Layer 4 of a small transformer language model trained on English Wikipedia (11 layers, counted from 0, width 128). Numbers have three digits each and are written without spaces.
In attention head 2, each number of a token's query is one row of weights dot the token's vector x plus its bias. The head spreads its attention over the tokens so far by the softmax of query dot key.

Query weights of the head. A number n stands for (n - 500) times 0.001.
q0 (bias 0.284): 511669757609294656500467365793398516648603145567585243588590745444500458352447391722359417331535440538470359552485613353695488645601681523423267683531543227585665466366342557470323570557302496538562489455468430403574396686392465452515335572560523439334663532387559350500372646552460445612353592618328768471492548528318646515507450590526397377596633384464451177555533600511559660569586
q1 (bias 0.285): 466379587580552534410540453549523222477636613416378760455420549348365373466634574442269568630367383569568593519386543537506534514609316488567441466494522460672603317628246559448684433479469476476509391336433558525552482339500445520444525484584473512601394486534526322497491506632595637615437445472309505641569517434595515527397328616534506409621492497587600386607541734467538500641404
q2 (bias 0.093): 627476428506472603484445559599480629400517491469500479488697517632542491603524436497352446494553291599470506625550598497474318304476473563351387517630469638585505450503415434588458536248594644449534426550408233407408543698317588576432317440539543572458237467592593578512342581670421443594401428494590553488659746331667465537365554596510489547594508420393312443522538508518576535558534
q3 (bias -0.200): 613545326431487574607503342440414537411621547500547557711639401522503604405526613464429324516734360490503403655450438559368656461560494539608446595340560404418401624494353260663423297658445697420549440393613625512563608510294562497465330442410369574618437503506416519475486590666337435542577547561686483658661393369423513507466406537506482655595445681379633288411591567371506421721293
q4 (bias -0.031): 450503500351386638545390524382287497565422608567714430360341461551303428591515563494609607559471487407497326490346627482623510540486635457657332629391487560536559592394672442461598566658526667549447582603559566453621274432439603238546462436457481525442483443464353441444389396526559607328648509517519624450463606423429406575592552643422369674500317547462506838405461564441470500467564
q5 (bias 0.257): 459607439396440535639524327567536468600545458352515370851687670611503610538589454535506635410571441494712500584545435426512545540404457661572586348679554500572486585663456463633598623574521441482414415591575398416522292639415509443540564438500437515356445466580371509331441423545412621274364413337494467533466557574435582729500515558326488497278492352428515395675567407509410527245544
q6 (bias -0.036): 581448488605719548529417473589676637373444616413576530542357513519565401466472526471436428357572379428398648567601441446487334430480494444562517561681439577552588571383517353571392441358664539503495484437730511534423339283577514413552437717407370522530586565439559356610623484602444662469411669443580532639339500536428442469567573447377497508458445463604426654474497497517411535420440
q7 (bias -0.341): 678591411378277472586707487599500767412724455565610623583510567268394456613437479384513395627576343546391430542468481510456507689686444457389621585380534554584527497510507441619372454589550636251617519539584410453514564470565530548539572542515180520500559568446442646576528497403283525456515362488500562513642345387316379688303559500348587555557441574413591672667558344364654367266422
q8 (bias -0.219): 485397844304533519419641328420236473401444418574396535379387381576588401466594422630497481520419490396529617677510528550688473445454539578642381482560503706538271542490497594573403452490571727449466433503479255448593404571698605560529469435527503484455406518556513410500524516377503478813524522479527627410581329704431564457444445546553655584441596454436350562667649259360481659552334
q9 (bias 0.370): 611573619523496363408450594572755291731432511500320428333295667439413560686408677568686639433416664607507578454414394628591272417474559544706558402561531420464477267500478529399551353600434626361578438460269543650606613537569459615676590473294406515555483363666207660411589380635414454616503457597367520280301594555705460560557476479554798476317311474465420453568330455260275471512549
q10 (bias -0.376): 503324503397554401304615667468269648652555457555555494478671521518376471425578376716535491443659490544503412500463434497595703462391263604443447438390435404417531503417538294524537494500586491683398555608507461609432647440543576582519541486497404616587579695515512575551424476359530446449448564329578430548531420544512611465416323574356247764649461602394583613703534574720457561335497
q11 (bias 0.158): 453358507775260560640539485465563543491337564260607641346497443445409541476438616410481317509432864441581519317711377503556516456383512487722596544558523590537336515457468519555584541472343453615356512497497557538346481415451586372416403548564691419220532488536567491359711518575470488468549231471500467479622411468491457430476586364576509543684539468477608537490390468491512684453583
q12 (bias 0.028): 500532644414370583724539547388416382573468500326684429434306381628585353368464624530522518507266812424457522321592347542545440306393536537570734317406360802433388547397463667394489483773572409323371643422446567558567367209550360716731681361561574616500554402580461598273588329511423556581477662479598555566460447638427432633517672424560589402157516459524504612511603503631539468449438
q13 (bias 0.167): 451674381570497469534673310682650428497475525537634494510356676538592659562542542369674468361666472516471641582449315689466433451512568598527409494490368396522494326462474425475348767592401457270516407410209481537416377457516450424549808384409497520539531533494611597557362481459628466480491481543453517538399474545610500500522676253435356430712430630745439472621436614313478462332602
q14 (bias -0.445): 538294620741555551449564461486193984479595413597470557415692543457575523314567336495379522590745284264327370565491679560424702583357673540383297483220555509483452570556378287769562657571551700632449544531576483244688722723447437643204483407720428398518380525423634688406406607365312287473304332542803496611642361409624491364179534588411525805689492482254474623431639525549664735204357
q15 (bias 0.335): 421435438601528737522543530488583399337494427687658282606448541521446393580563597435473491506565665524530551509494514361700438635567503527482672514615525371336519411559305398436396455398437620542379456521417427545543586596488366754500316432550598545396553402566520540509424506667548368287461456418392516419389550561428467531615443483620472653543443209559459615284579588344561432590517
q16 (bias 0.239): 556615597452608506500532409346656344550465684197267464470459468471453332614430629582433563517521647599556497354425468564664411503538553733487493481593307381299467464357584559574576358513302417474627425422342420725329426454663564455681500675503470487470655284497442423500608733549458516419543368519497601567424435561650559605548475557647656454480518598590415384555276488320416270653472
q17 (bias 0.172): 571564629447463469364299474456381623553446395605545414493342601468669457544643572363585293790382466454315438527373684425677651421520562621470423380584439540439574600516358695303759439451559761516584439420420450549483377591407632608617534470616414477652460479487535403365527387534373559354482393475527456290497580449534471603472642343670402464355491587445554510540570343526301443510734
q18 (bias -0.067): 571360493535561608392658525516569503542479503484500417538435385325479423488591485474484412586461433626434380431577470385569341556652632332369506476529598574688443428531557491641534418525416651350705540519493457408536522560463455475691248589623439226472447535304344224518613527497384506621483616467731497436692543433464307442539458437566518532599514423521497440345491438326564796676696
q19 (bias -0.117): 339338603601532491287414570596527617609554419603590421550424405627401425503617423345316448431660294370666537332566491443662580526494402447553454471427506630443503567624372509428408563314488454506719539542585479372525446571460604669432468461264553571629575586411521372634552672354435571478523614581516395547506497405310634582432512649497544297519406620607500346417657605488512675321500
q20 (bias 0.086): 460458302443383409527551484514635301472630423244510561421301443718586447194392400325553679699306715706448520421391469718553493445439591490543620562642531641301287704503503363497656418421410520643397439500538601537503487526487457586591515417414710425383613491588497409513621355700531494597527532485392547387461490467585494433563438519409682464633479621586552483392522624513599429504302
q21 (bias 0.274): 593399347431510533347595519536668627345559304517335506449677389512575439400688503697545687406540460599675577660491534478470480518642411353477402512549579588332589645600338462466525417567612561459265450425263559602474403605384526500443512416429597621471396589613311469353635555470631384290465494440421611353474550598552421588607413563558557441442532422578707263667472401382546584664358
q22 (bias -0.083): 406526603361358380490484653347582510431385632345432600493384490342643648528441564544477667527229497437655430389258582695635497583403622563507490419356726381587506461429617470623431571566572440657468438390412519572503369480643315600339718437374651470507494472373513592580458402483692579560543577276609529389371594439573428530462603272322599583430631730571448605588406372510320545468463
q23 (bias 0.176): 507392451567567302599500514568693205500461472454571486298346423340637355793387834556489438282269782504598526458489279641622421520321405438411417462651523541336464486571552533443380585526514452598448579357279419552617385573608619553649349716582362460482619459602401430447685461604542574504440613579349467388412343473581363782528634455652479568322447627699324407508292555354514507606593
q24 (bias -0.249): 635595451452544525444503552524602357430529588344536670470521561367406696567626700592621543540341444374715537612487417571434455260675460299561698585565459452393575444594331580370421503333336547526452513323532465563342483597651767442553494491435381403437534652484464362593518263290514557324460516588304616570420685370625599375513607595462462469541440701641644458387569478677426438264500
q25 (bias 0.106): 583510661552558417584364275403742247506422493364382661612424545510506643510564646452541510639312617644664710384516436497494531509734380453462417287729368345273397354602476721356520628604682487617609401325350487633559476466474483428510709473318589453513491556584464497464468468479362442408481513532212404490480592497464510548529516497535405372548509596702470457248441658615493474547490
q26 (bias -0.141): 649362553518521568484382509466406615525537393398520331668540491355419796415399618537575512443574387595358692297503554529494442447609642521503609681235531500549522691570488257520447586560684572544551614395449399413528448414553470401447542373561367569444472558483546560365525540416538503406426353506660439437363590497520570518423343655531469420657543652497403475249482435569523573494539
q27 (bias 0.084): 430532463649603480522471614387566422627618567280529503590534540509489672758319613668425417500577428443441482319369431534528432528519512323494438393417321387500532415448449541494677428613658440465554468462370549421561461336664606340447416559389515628541622483671532486457459531581459511639752681592460574408497581608526427464294480480420643326630420597492491617439404609461393450443525
q28 (bias -0.041): 490632532423402408486252392585480370546351503471487483413500649648565510621466389553493466441514671455657611453278579387422557407479551400660432464621753366594435558282629514590500541528383314551717716244442530529511231469740451540445539634327430500616564538635573272596435579504594513378601374710323494427252537436500561748616610484473458370416435700532493573348598597317530359515532
q29 (bias 0.144): 515540271375368470523685497286461454506436420448580362570342464555482379353412549487633547395441537453444661365399425570542477568601456762637556476653405474436438429561681538457541450654592522484482645617403442583688407349540532246715533486412388462441550439633622654545351286549616626401581473497377590566255528625678447500654544488383550436379661548527512360403555536380497460652491
q30 (bias -0.116): 628484644516577527556485450568503609572561426559291401532390421405645465452500584549341585567454403572381319408577536342458493350584422516414391700611559549608423400592446321583375453674497595466373435621523601586471461285547391558456444383335522424541650553512552385679470336589244385654442329571572393415516568459642537474515571569421414631567582455420512363568821417478693463757479
q31 (bias -0.160): 527413570627486375345654277387439422460603517563535604589536500535503453527380500671650373683673571610285568318379660688490694460636620582475377366526452369722583489559575341635532457589513528447263340684594527533602637450493299421546316606563597606401444622541778548445705449336287290353477589330551434374504500428391287514166370641488620375486427496404423515697549507425531545553443

Each question shows a short text with each token's key, already scaled and adjusted for position as the last token sees it. A number n stands for (n - 500) times 0.0025.

Then comes the last token's vector x. A number n stands for (n - 500) times 0.0071.

0 "on": 610476648606476532474524530332584499288434835579290523496522431591409317439356567475348396581551
1 "ecut": 551506686637413521470616620353695460313449890534250534445502457545511281444391535432373381614610
2 "ters": 604542655691518506452646650308623395380453843500309505519482488575514290418387575460399434643646
3 " Island": 563572664634448526461597618338603450347418843535303526515510450554522280483349543487389373594650
4 " with": 578462677628486545480562583353649462333377819538311469539517419555494327347313565458360419563628
5 " the": 578447628595530525518504563249683454372364837534284468474531451523471319400308525444373428552600
6 " few": 526438679578503535625445555240652455386400854478233489481537401481476370408329466439426470598618
7 " members": 527498641655485525537569641300570441442393848472281509492514512610499363380354549460397482614656
8 " of": 462492668609501519466492650298696434356330819511317491538515427552525406357307504406373439578661
x: 361347473512501419460521578532583342471368558467568464499434251486420361367438507507447546500408574627775590429504418506499494539396521651541572301540493519582670530495500523437477469492614580459301452569428560467459388514394442498527288399731528495510292453364491523275676493606635507554414597321502385528525511568577477506476530594508496521424644419568521543406456479423488575867527
Which token does the last token look at most, and with what share of its attention? 8 " of", with about 50%

0 " to": 566462662612498521505523557351570481329391841564312542561550426571407346412329618472343410590563
1 " The": 623464628584521477482476543279658468320322794459292479537524452525474284427326538466374389559612
2 " Econom": 588477688624449446501611608298642527381466836473295467452487440535529342444321525473353408618640
3 "ist": 537488670672471422497606628264606465387446795542295490456440515511480340432303498428444431640659
4 ",": 619449691683507473479501602367623503367364867584290443521482482548428373379240549443363435603571
5 " \"": 627473662588415470439535602400604471354371811557320505558439401605373441415336533417296394656625
6 "though": 545442642586450511549486540393570532386413822553332486501608418501415423409306566395345418545558
7 " n": 462440638578434467545536602314651392459439800492320425429533413543489404364315561410366441578487
8 "om": 506414679580442549501526594330611490467468823522253503439492404447393332436353594426332463546599
x: 373525524594655516527482522571623569349457546423469502461431481516470586283393498471468549523406544559666651443447459562513571778394537800563547252486539627391613584591459428481422583395539632430173574604459465607444352337353679492586391515592620440405534436445526613446419399630618599357524499291586451465398451567483469502642535442400559411363665135553530517456385508419516718589341
Which token does the last token look at most? 6 "though"

0 " Real": 624462653583490535470519480335599527324435850580285537497547441590413308429344558457331368562554
1 "izing": 536420654662418508522645612354649434368414860508302460522498439528490291424375562442370439623633
2 " Raj": 560499681634385505417588541362596507371417897534335453544471407594522289495355508474329382598547
3 "ani": 549493717642446442467556600296611490352448892602271441503470387558535313409314536473404390559590
4 "'": 634483651633474531489558580291654534334405791527356469552420500483452318386288544408313491613618
5 "s": 559441654631496482515566590195617495362367834488317458575473521503487305421320575426360497641590
6 " pl": 480333651635431644423593547404685422397474905491362487469469394553497311386388513420353487551593
7 "ight": 511476666597466601489584634322720447457435785432250505448511487518519236445368502428349442592655
8 " and": 544432632599512572507520503302602552408394840530254446539491441513477325322277562440308456597642
x: 436419465484483553542533487512552326308455522452448505556488399604477387320455444357599538513445527529700617432508473544562442615376427709467457215706502690547486503516537495459482456477636593398278385671500402543428312518441502545609359372714575529507493388533528573412486492569578516508401504295468484480546525658586459488502505517555559506418603492460486435476408498397438496871521
Which token does the last token look at most, and with what share of its attention? 4 "'", with about 30%

0 " problems": 604489643629516519484564549374580444329419838557308542515521450586432328409326595482347412611571
1 " one": 528438674701454546492599602318713342426420838431253512498563410567477324388317549442415450606606
2 " by": 543481642666471504486584590340618454374355831495294454576545405531422397361271543451402442606611
3 " one": 514430679695452557490564648298683371446392852450253515505553415559466353354305550430401462597612
4 ".": 595461717636451525475544590305643438382348821547251522530509465641398391416253584420322441656563
5 " One": 571418679621448596507592618271630430493337816462232493521540450604510346444348546401371468599529
6 " of": 493468672614503536491530587225674473379313774479290469491504434571508371407290526379383444575589
7 " the": 545426614566549545515501565215660473415344828500281481467506445525476332381282501423369440541595
8 " supporting": 488375681637477548518546603320644503443386853538328517514470449568503340337290499424368463584591
x: 433510408548538351552469574544416492396363579415627442427459293523398469247452527447465573474398702526681615483501529513403429603467536718549533286663482626605565517439583606477419520534492508505185444542498471435514357571434385444532370501607592493256411468516490496438591427487560476509416523492441540554442488609432404513609535524545524562379812490608521479445481516411409535832490
Which token does the last token look at most? 8 " supporting"

0 "han": 607467655599469521471516535329598500315417849589294531496544415595408315436361565486335384591534
1 ",": 632450702686478470503529592351582466340341873599266431559483437545405311422285605457336401611510
2 " the": 601414611575536497505524575245654411374353861541256413489553426525448286435332538449377438578531
3 " tri": 508352640571457566509646560423609451415384940500299513437516422462520320413379658462395455599569
4 "o": 544465683606435498452608576323662486420411871515287478518486407447454295388270608418333458616567
5 " start": 439442620674519544492685606397653412430387829469290505549422478503487290379312502463350515583582
6 " their": 539461631656590569503516537244625439386401808472265513476437484533478309379292521398337500584603
7 " tr": 445316560631519600418617494384717406430487829480306519506491435512511369391376593373336450555662
8 "ou": 526478629622518520483519594330639524434469861472235546504515464474520314378339598423327512613664
x: 348489590578530588746551596570468472281388585516478536429478455486583528333337524497420552477338545563725483513467359616340570607375503778510388108607514651474650624657589634340448618517464645439244410645394398559452401420372583544569396342724644428436444427454562581404666538639529479527368520360522529528518482554445467567453478518378593425458552402534588454436298606330520506576371
Which two tokens does the last token look at most, in order? 6 " their", 8 "ou"

0 " Hong": 595465652598476561472534507333602526313408885577277503523553426583438335446369601495317362561538
1 " Kong": 625505637644512543462571620323622501348440855516313430550506449518477293463347607460367366552597
2 " from": 540465680650500531528585599347612461294344831531332401555516434545503364420347596452385428517601
3 " ": 471414723712381445489573591346696500326335879529301408515434483553387352467303626428348355598633
4 "2": 496432682722422448488600635306627506335406957469292455549487468508445382439347565441329396562594
5 "0": 470425658767463499518611625335664473377362881437315438545483469482410351391362569468296387569666
6 "0": 470417636777479479489621628329691489374352873416325455551495469492416343376350538451308406561707
7 "6": 477467636745458464478609603307678511295397885412326447534521465545424343394330507427348435515703
8 " to": 509457646652475544572570554378580456375402829551340476607549434512431403381321602449322519561652
x: 300636506375491564540467525557509377362322524471601501457518380538403387441515516470513493424416573546711525434374534377553517714469465721633391162576475555587559480616571452529278578423565380462179396698559612475577404545365487538510389463689555456518442418487489477387509602519664523463424576319426498476516545622505478548492551580593470413510600486554591451470410529422325599807507
Which token does the last token look at most? 8 " to"

0 " by": 595468660602478526494523572331572496323381848566292522554561418579399353391317577454359388595559
1 " the": 591424622589554502513515572220679425368361847504271469490545428492452314404294539462408423563570
2 " problems": 557474656659517476522603642340569374405390870516318481507463509493534358385309571413380486679604
3 ",": 601437680651515444468506626381622460404323875544284450528487486525435367386208571462352442641536
4 " Th": 515413614589465488438539582330725423423340827495315432477542472544506288458367522470358458583551
5 "amp": 556453657593477480386536647302632461413387824488328460503490440538500305441328494445321434594542
6 "i": 500465645603464425446565599299569474410372850562230421474458431549527367389308510432374405615556
7 ",": 578460669641503467471487611387597492413330862578271420532453483572443362383260574450300446604549
8 " O": 539471624595465528386521603352611507453404826537260469490460398527510374445395638415345437558511
x: 254380443562579516473645406556847494474387554450572536543488494552476475387402410391489608443395640557625565460432378595428521460541471563456476264656506643445703564511546649421461481442634509444223433603412544399462458409456460546540377681617695558371379365464469460479559569492545613466239430341478468433486589627463418541625437612471613378448583390541592467450393550545550735583331
Which token does the last token look at most? 7 ","

0 " the": 611434655587526538502502541299602476321400843563297509491551424584417301415316574453369409579536
1 " ": 492350705717422424484604598320702468333326913497289401464491465529390307503291645442400362651582
2 "2": 540384687721452440494617620288625490318407977449273445503521439484430355488320582450376402606537
3 "0": 495375663768497475511623628322674453367352898423300427508504448452409327434338583480342388609604
4 "1": 471416661806442434493616637293703470320351942417332471524516424508404322461334540429307411594631
5 "5": 489430632754485483478625602310701463317373884430317436526537439505394303436314560419358431592657
6 " E": 606446680645447502445583582357681470396449854495268475444474355500428361419325630444358476480571
7 "u": 612413621637452520526529553282674471308422851570232493507527390565464384460367637408348447586575
8 "rom": 608446683575459501410533580300733458355479850466263451477516437537414312445346567394326417521630
x: 368453576581696531643503566533574532224428543483494431474469589430399432294531567438395503532429539529716602544478455455515569516481565595610495107559495629570609593531396554452371503536509554459065427658511554530439441482440559542404437396574676546520323556374537523510519362714576605389450511339464544368381500463541432572618681363427539483383717167410510463409600572540591737584376
Which token does the last token look at most, and with what share of its attention? 0 " the", with about 50%

0 " Council": 639498642616504532463540567332603503323422840577301553516545467608405311405344546466344412572567
1 " ": 506422706756386474446624565321725469334383880558278488483472489606407351503321607407397344606648
2 "2": 537442663751421458463634609289649489323441947493278502510507475556457380496358570429375397563603
3 "0": 497420657790466500496641614309690449364371887461280474511490469513419335435367580461319373571658
4 "0": 496416637801482479476647618305711465360354880445293488518495468517418323411356549451322389562692
5 "4": 484461651779467491471630577283698496296393898445337474524522444561395316450318511403333405539691
6 "–": 554465707693465531527595561337685518291396835559279484564473471582374383440272582388340449671699
7 "2": 509404658708451446525632670302647509366411928438292489577491497531434405459301560406357437602607
8 "0": 478392639747493493537630660318682482406360870412302470575482499496418361412318564444324408610664
x: 330509497618448577551577670417524441381445505550557320494534423486639434309520464501377560492285511536722653558427492445559477766354576601511581079632464483680573443560446498381566474487473543484247447513433383381560460459384496654539471490849526479362422293393638530467464568521669568503407437316492397572442448567541369595432565560572439504486772359471492482527383504388492669673414
Which token does the last token look at most? 0 " Council"

0 " father": 608489645630499549499527584329585477361416832562292537530535434599374325420336555449346397606542
1 ",": 590465695725512485497532630341607445362335858566265472570500458545391370387254564437365431636537
2 " Jay": 541486623637437456443521574305603478425373853507319445574481458547490303530380570439335398631541
3 "amo": 525474704637502542452557641321561464390427878529268463542546455518531337489375644402381420579552
4 "han": 485520696648407435459529593287652461398399857552316469511472405561508332488416546499337431617589
5 " call": 461442610643512520543644578376608442492375736519322508559445478509499308461329488421303466551488
6 "s": 485518677645488517483619606292640416387412779498316518526428481590499274398358568396300520608583
7 " her": 517448636626589617503535575256609439429484811434312497467420480540521307408338545399308483608534
8 " back": 415451645668496585486615679335638502463436803421316489553444498524498313454386510470297462606569
x: 510430491562480547600468526580567445252506562551514402378494393420547458320478531578505619578363674593577607431436378542473407518379543672556550184529566647570644520341667636536372475627464492487283470513384437417478396573357447661556432525672670336399443302511609449300524470626556478560280501258496422555413528492544542567552535440513501458458768481659357473433431585390533567674393
Which token does the last token look at most, and with what share of its attention? 5 " call", with about 20%

0 " se": 577452626608495547469551500338597486372430858571291563493532436580374306418335623475328433579558
1 "ems": 498510702646470533528610597323622350392406839461296510507506415566454286453380606488302462673613
2 " to": 472446635651512484511593596348619413408354827529314502579531420498426347420283620491340493607619
3 " be": 447456674626544487499570573308597452372362804527293477572513377472427306395303557483326476592640
4 " going": 377457696645505577504598593403650375436356815453361513535457440503477285477352636489277471580582
5 " well": 474440634663553600472599511396661404410434831489332517610438431522444351341325536484280489617711
6 ",": 565458689644505482465489620398629467433313853530276467539492494517430388356205560480316437618555
7 " V": 437495638555426523455548614336622445407394813453314463529476434542423382481310535407359362556545
8 "ys": 478466624591441452422470653318622432469326845446275507502509442553461352400416608479281479548605
x: 313370469592533555575619456598623510320548543505556503434494433462426578439539576567538547440556675449863691587499401440467523631416563683432402116606591684420503450627435645331560469507490456480322428567517411420388307470381470580585488463848557490512415480431443422430568375537603507383370460261483501414475521557479632435599525461446582467516572249587544515480515530393515542603318
Which token does the last token look at most? 7 " V"

0 "2": 606455657666464529496539533315600509304392882564296521507554428574367325414324602470340370577557
1 "0": 514429627792475494529633589297673447370351847426292482545554431481399332429368585486344349595597
2 "1": 506463647821414461527627593276683461313362893432330500551557402516393320463356547444330378592618
3 "4": 500482654779464510504627552297666468297391852439345457552550402522372295455312538423356389587639
4 " both": 566497647707500536572563531285689357311401836482263450549529361548470362413309504405406470580626
5 " parties": 566556658707505511528577626334598354392433850570304530569535479581448316377354596446361489644654
6 " agreed": 511515681664501578545603601398635424417461864587323556566482432534432374431302583417310427657594
7 " to": 468471654644488522529568607351608426443361845533301537587546443495454401402298598456330488602610
8 " sett": 431506674595527548503594624356688439438429859462231516505537390484546392386317532481331448548580
x: 343489454665592430661566642521548456273352432544576402453476307607449504564510456450464546509386636537584617396435351394420418540399593644527571075546527512460418455603692577530420481552470411541093399407523445431596500499526441441589366406710633501419481457526483439408582558808660559446434539358491383505521531629451440465542560697396618286468694535630522521467400471366463621609534
Which token does the last token look at most, and with what share of its attention? 7 " to", with about 40%

0 " and": 609445659607509530506507538324572500315384854563283506536545421587401317403315604471350392607549
1 " other": 574433660707473529535497550236658415373410853502274476517513409478376320368292487464434458644636
2 " g": 521396593692459540480599605323651416433448824487247497498517375495378335400336580445364508556608
3 "if": 440411653704490453581624542320653466349415806447248489542480396472469386407222566476348431606651
4 "ts": 569484694682487501510591671363664402438391865485328518547485443524460274319334619494356503617670
5 ",": 607462697681495479475478613398633465376321867569271457531495464555406369353210562477331422617571
6 " a": 531404649569513578467520622333634428435349854489237475477554404523490350407346596438384480581609
7 " pred": 421406638581493573590581523328618459420456876503237482475511333550452369456311538399298425583567
8 "ecess": 499427634591431506617611605352605509410434824557298512566497444536421405378260539387357437687649
x: 404520554576446503644419537497540512383387490385523557461814499497525544350296487551536624513387558583520523572435438602500387627293511810537519275480489553674410531575474533312516536530547522503150502635419671523597471575390541554636400441666657436203394201408411568463534374612540509508431598497418488598336512468566276508512437579364469445429828407616470533526343533525554436608465
Which token does the last token look at most? 5 ","

0 " tr": 572420616604529567441552503356631456329452849559299561491544420576420317404340590451339387571575
1 "ou": 607487622648510489478557596313651492376477898463222529517569434449477286415345633456357451636642
2 "pe": 553502639635499506459595600283672462358416866423285486508518441458422258417308603410416509588666
3 ",": 631468695680496478485508600386622459354352878565271443542493445548390337387223572472318415640552
4 " and": 563435613581500522516506552310568490386341886532263415564550399499426327376294624490320426640562
5 " gr": 537351619527482570459549569343640383389417868546238490497596420481456369394335582425371453634648
6 "ad": 476392634590502482490574615354686484441427820529237477558559470454462294414263559448360478666631
7 "ually": 483475642687487549547571539341605501452417910588307434550514447470419347376316580489244489634646
8 ",": 579453681640487475479474646403600484421306882559277428559475476540410378359217585486291444637562
x: 397422474559484453510510575620606464345378419494488439579548444522521452327388470469532493465454669642571582516523418513532525516477476684444454303612550608587573552588477479378453569526639639485205420600523379397394477456347483545669375503696579532430413399542431474459515394547614424503310412267458385435447506529555419491509499620472528453520641333484476490512483417416571647847552
Which token does the last token look at most? 8 ","

0 " member": 596469649608483558494547572354569464323434838562268564523551431594408317398354549454392393599558
1 " of": 525510669655475544466543634298678383285363819500303505557557373523511360390352534437438371572618
2 " the": 563446629619543521504524588244663410344373862511282494503549404505457307388306508448423407549604
3 " Council": 637528644670482471445555671295614507358407845538356485525512496543460281367340493458389457587621
4 " for": 581467672662531484443529648298623463340373820503359513545495434580496367384314569448397464552666
5 " S": 502452650656461477426512590308691448386372880477284499512452446537508348402313599426423449560632
6 "ust": 571457651574488464479541626340672477346346842500283525478560535521542340385341569437327388542652
7 "ain": 559506675652464445445566634282623505402399853519288500508512444520470327399394544477320487492657
8 "able": 531442650618469500508546590318644475413423814549293504502482507524461283385365554417342471608735
x: 404573507643533479586646519506418420178496521393449518433529396490487310389458568536461592447442558624767647398396576547536445664451603500529524283612460650593557555520503481458586406490551585508186340578484479500391380544351481554442349521634634494395292462468490497497647528514576449452509574287373557527472552503585366559492429543545558570437759404514546433533513364371560580748374
Which token does the last token look at most? 4 " for"

0 " one": 596438669626499570490537565316608453349413841548276552501547417604408313386314579438362425584553
1 ".": 636444720655457527485569583295653418353362824546251525522528440627375361435257590417358440670557
2 " One": 607406680634446589511610613263638415462339832455229492520551432595497311448338556401381458614521
3 " of": 527458682620503526494549584225681452352320791476283470495514415558494340423282545389395431594569
4 " the": 571418621582554535510519557210669451384347842496275477469520428520461304389272510431382427556580
5 " supporting": 515371692653475538515561600316656489412387876536315520517486436562486321343282513431377447595584
6 " actress": 535526656655404529500555608338587498517411824478322494472490497576463320412320501446369366617562
7 "es": 475506614629461469453570680312619423421372859493322573531468512561506322358371579384358533631657
8 " el": 481443615548526539500508529298684494466463869493296497503483466468510407411343518377323467649590
x: 249480529493461584660588451574557392200335571410526573504525409470504578417324447524534412567361579532638627393519444570515391569340548695607551364547515533509562656553511618519534362630559560381130470426360414459400506573450398619601440386574493494444350426515450564459661466666599613618538364357455299620367594627465480595631555539485547396388650345397534459483490435457639540673423
Which two tokens does the last token look at most, in order? 6 " actress", 7 "es"

0 " winner": 587483651615482567494553580345561469351414830550267547543551440607386323410333564444367402582541
1 " of": 502515684635484545473531616271693381308347815495286505549563382525496365406341532432412382583592
2 " the": 550457635594548527507507567235666408361364848502279503500551407503455312393302501448402408549586
3 " ": 450376713710415434477576621322696487350315904506292431479470473535401338467277606424387362628605
4 "2": 503391689709451452488598647284613508345385977454273469521511451492445379455317553430354404583557
5 "0": 465388665759491499512605642313661470393341896425300447514496454465420345406341552461319390589622
6 "1": 437421660792437452488597650286689484351337935419334486525511434515418340439342512415293419566645
7 "5": 458432624738479497477609610306690479342365879429319448527528451519411315416321541405335436563669
8 " E": 572450674633449510441566588357677483416439848496266485445465363509446378405332616439353475457574
x: 326483493524542439561616528534739515411396493424498427583558479580501554442632488495565632505301528567745507375414444599469606578513601508483402040679491557468594545406473578531534517431573445401200299718531512352420303527352400614552456554745744503494493404379536376433621487525608546472463411395487383464459642576391385523650418618405512310485503449513557471503569503525519747560390
Which token does the last token look at most, and with what share of its attention? 0 " winner", with about 50%

0 " an": 569417676602524523506501546326590477342429855542313528501549476542416296401322604446356430566552
1 " oper": 540428688645499560530640580338575454308452891479280565474460338495486331400286515441357461620616
2 "ator": 582490675659481550483626629349624470380407803485268468451484452530418278415289496459429457633612
3 " of": 505489683643483537482529633311684411321354834513323506538523393504496359388295538426399406598636
4 " various": 547447658679478530594460548277679445368426870501249496451494388544428354348289503434430447594661
5 " energy": 576482655684491498511590652376605483465434847524343487461501454509499378343302534484394436623660
6 " sources": 565524651704483528511596627372581431476412872551387520519509502594464378350333599477366527612695
7 ".": 598482720595433536472517576327629484417358804574252523525526515645403425429271569426315430645567
8 " Most": 539438616577444502583539524239638463483342777494189481496555504558453383425345482375344452611591
x: 529478526409501477568590498453538428329311494395485396485576483452413380529535596401421573422340573602710620580453491565519500620281549661573526225513563720511523606518484574417700358523555499537296398513406475408545366536480500507617311528694545384259511337442350576504611422507669601412352442484414444567403552705578482501734480544454428465509606450514576436484448406468513590749434
Which token does the last token look at most? 7 "."

0 ".": 641455693619478533484535548327608472315382836597282536498550446645350350455299601444334384615534
1 "9": 513424642680443445557624601267646495372370861435291495486543489542426329553340580468370365651508
2 "8": 522427625708468456531616593248681485383372858424327467481540461521436311520357585460370412627551
3 "%": 658491674600481536546599564313661436382429773557227528464548416597406327426332532431359436662645
4 " into": 561396660656485540497595572343605411396427865521339466528506425519444374394265537419339481578576
5 " ": 474386700691399447517560642337692479410354902507296456493491474493380345447247623437357379649614
6 "Č": 566471664649400545457548564345590481405378829537359476580559433593410397423367583480356423535574
7 "E": 571466653654496508493518613318653508416436862535293538488497328525419427380389600505331460544674
8 "Z": 559447658684503561436502536293670458417394811538282544530493434610397348445383623459324424527676
x: 315460496638495570630558485501793572275387614502559592331517401452477468334536488376391576468450376559706649531477424522604485739549518660532433159509509532505579435647473539438468510468462472409241417800574546468423405595327502449551477495729665537403352505343573433466576485494552538536532519265372505478498432569604406421496472422483538466419635309533575549655602458427337622583354
Which token does the last token look at most, and with what share of its attention? 6 "Č", with about 20%

0 " lead": 584448643610518560481554547350613477340435839551314557504546446571421304395336559479356378594545
1 " actress": 566546643675404524500608579352609432495450817446289519481536462552437298435351515475391341622540
2 " in": 523454645650438498448524558329608453337395867470340485590496416490470341365337610463383410532615
3 " Raj": 545525666635382480407543577388593488380398890519353467581478405577519335469371525520326389589542
4 "ani": 522507703648454426453529631312614466355435887591272463517459387552533350391325558501398395548604
5 ",": 580481678670487484485482597370598496373330862590276413553453480569430363386290583456307426578549
6 " a": 511397642570508587470524614335618446444370847485237469494523415519523350406401610419375494571605
7 " young": 492411686602499544572515629311624448463424805502224447485478402505489341433324465427343430595619
8 " girl": 544491648654476530513527657329560450515441790480309473509448431496504362357289478360335416593571
x: 533348457703506537498581511570556501319466466439591440463568503482404431348484520554447598568326682662639559408568445558529465572528538743619531122562513566518532531555635570463420519510534678417094550606349530417472501621407507550507467430560425403277500428536575474506583404689639509529365357366634519554425488506418522587553459407417535372408589390555522485354267611414380679638376
Which token does the last token look at most? 5 ","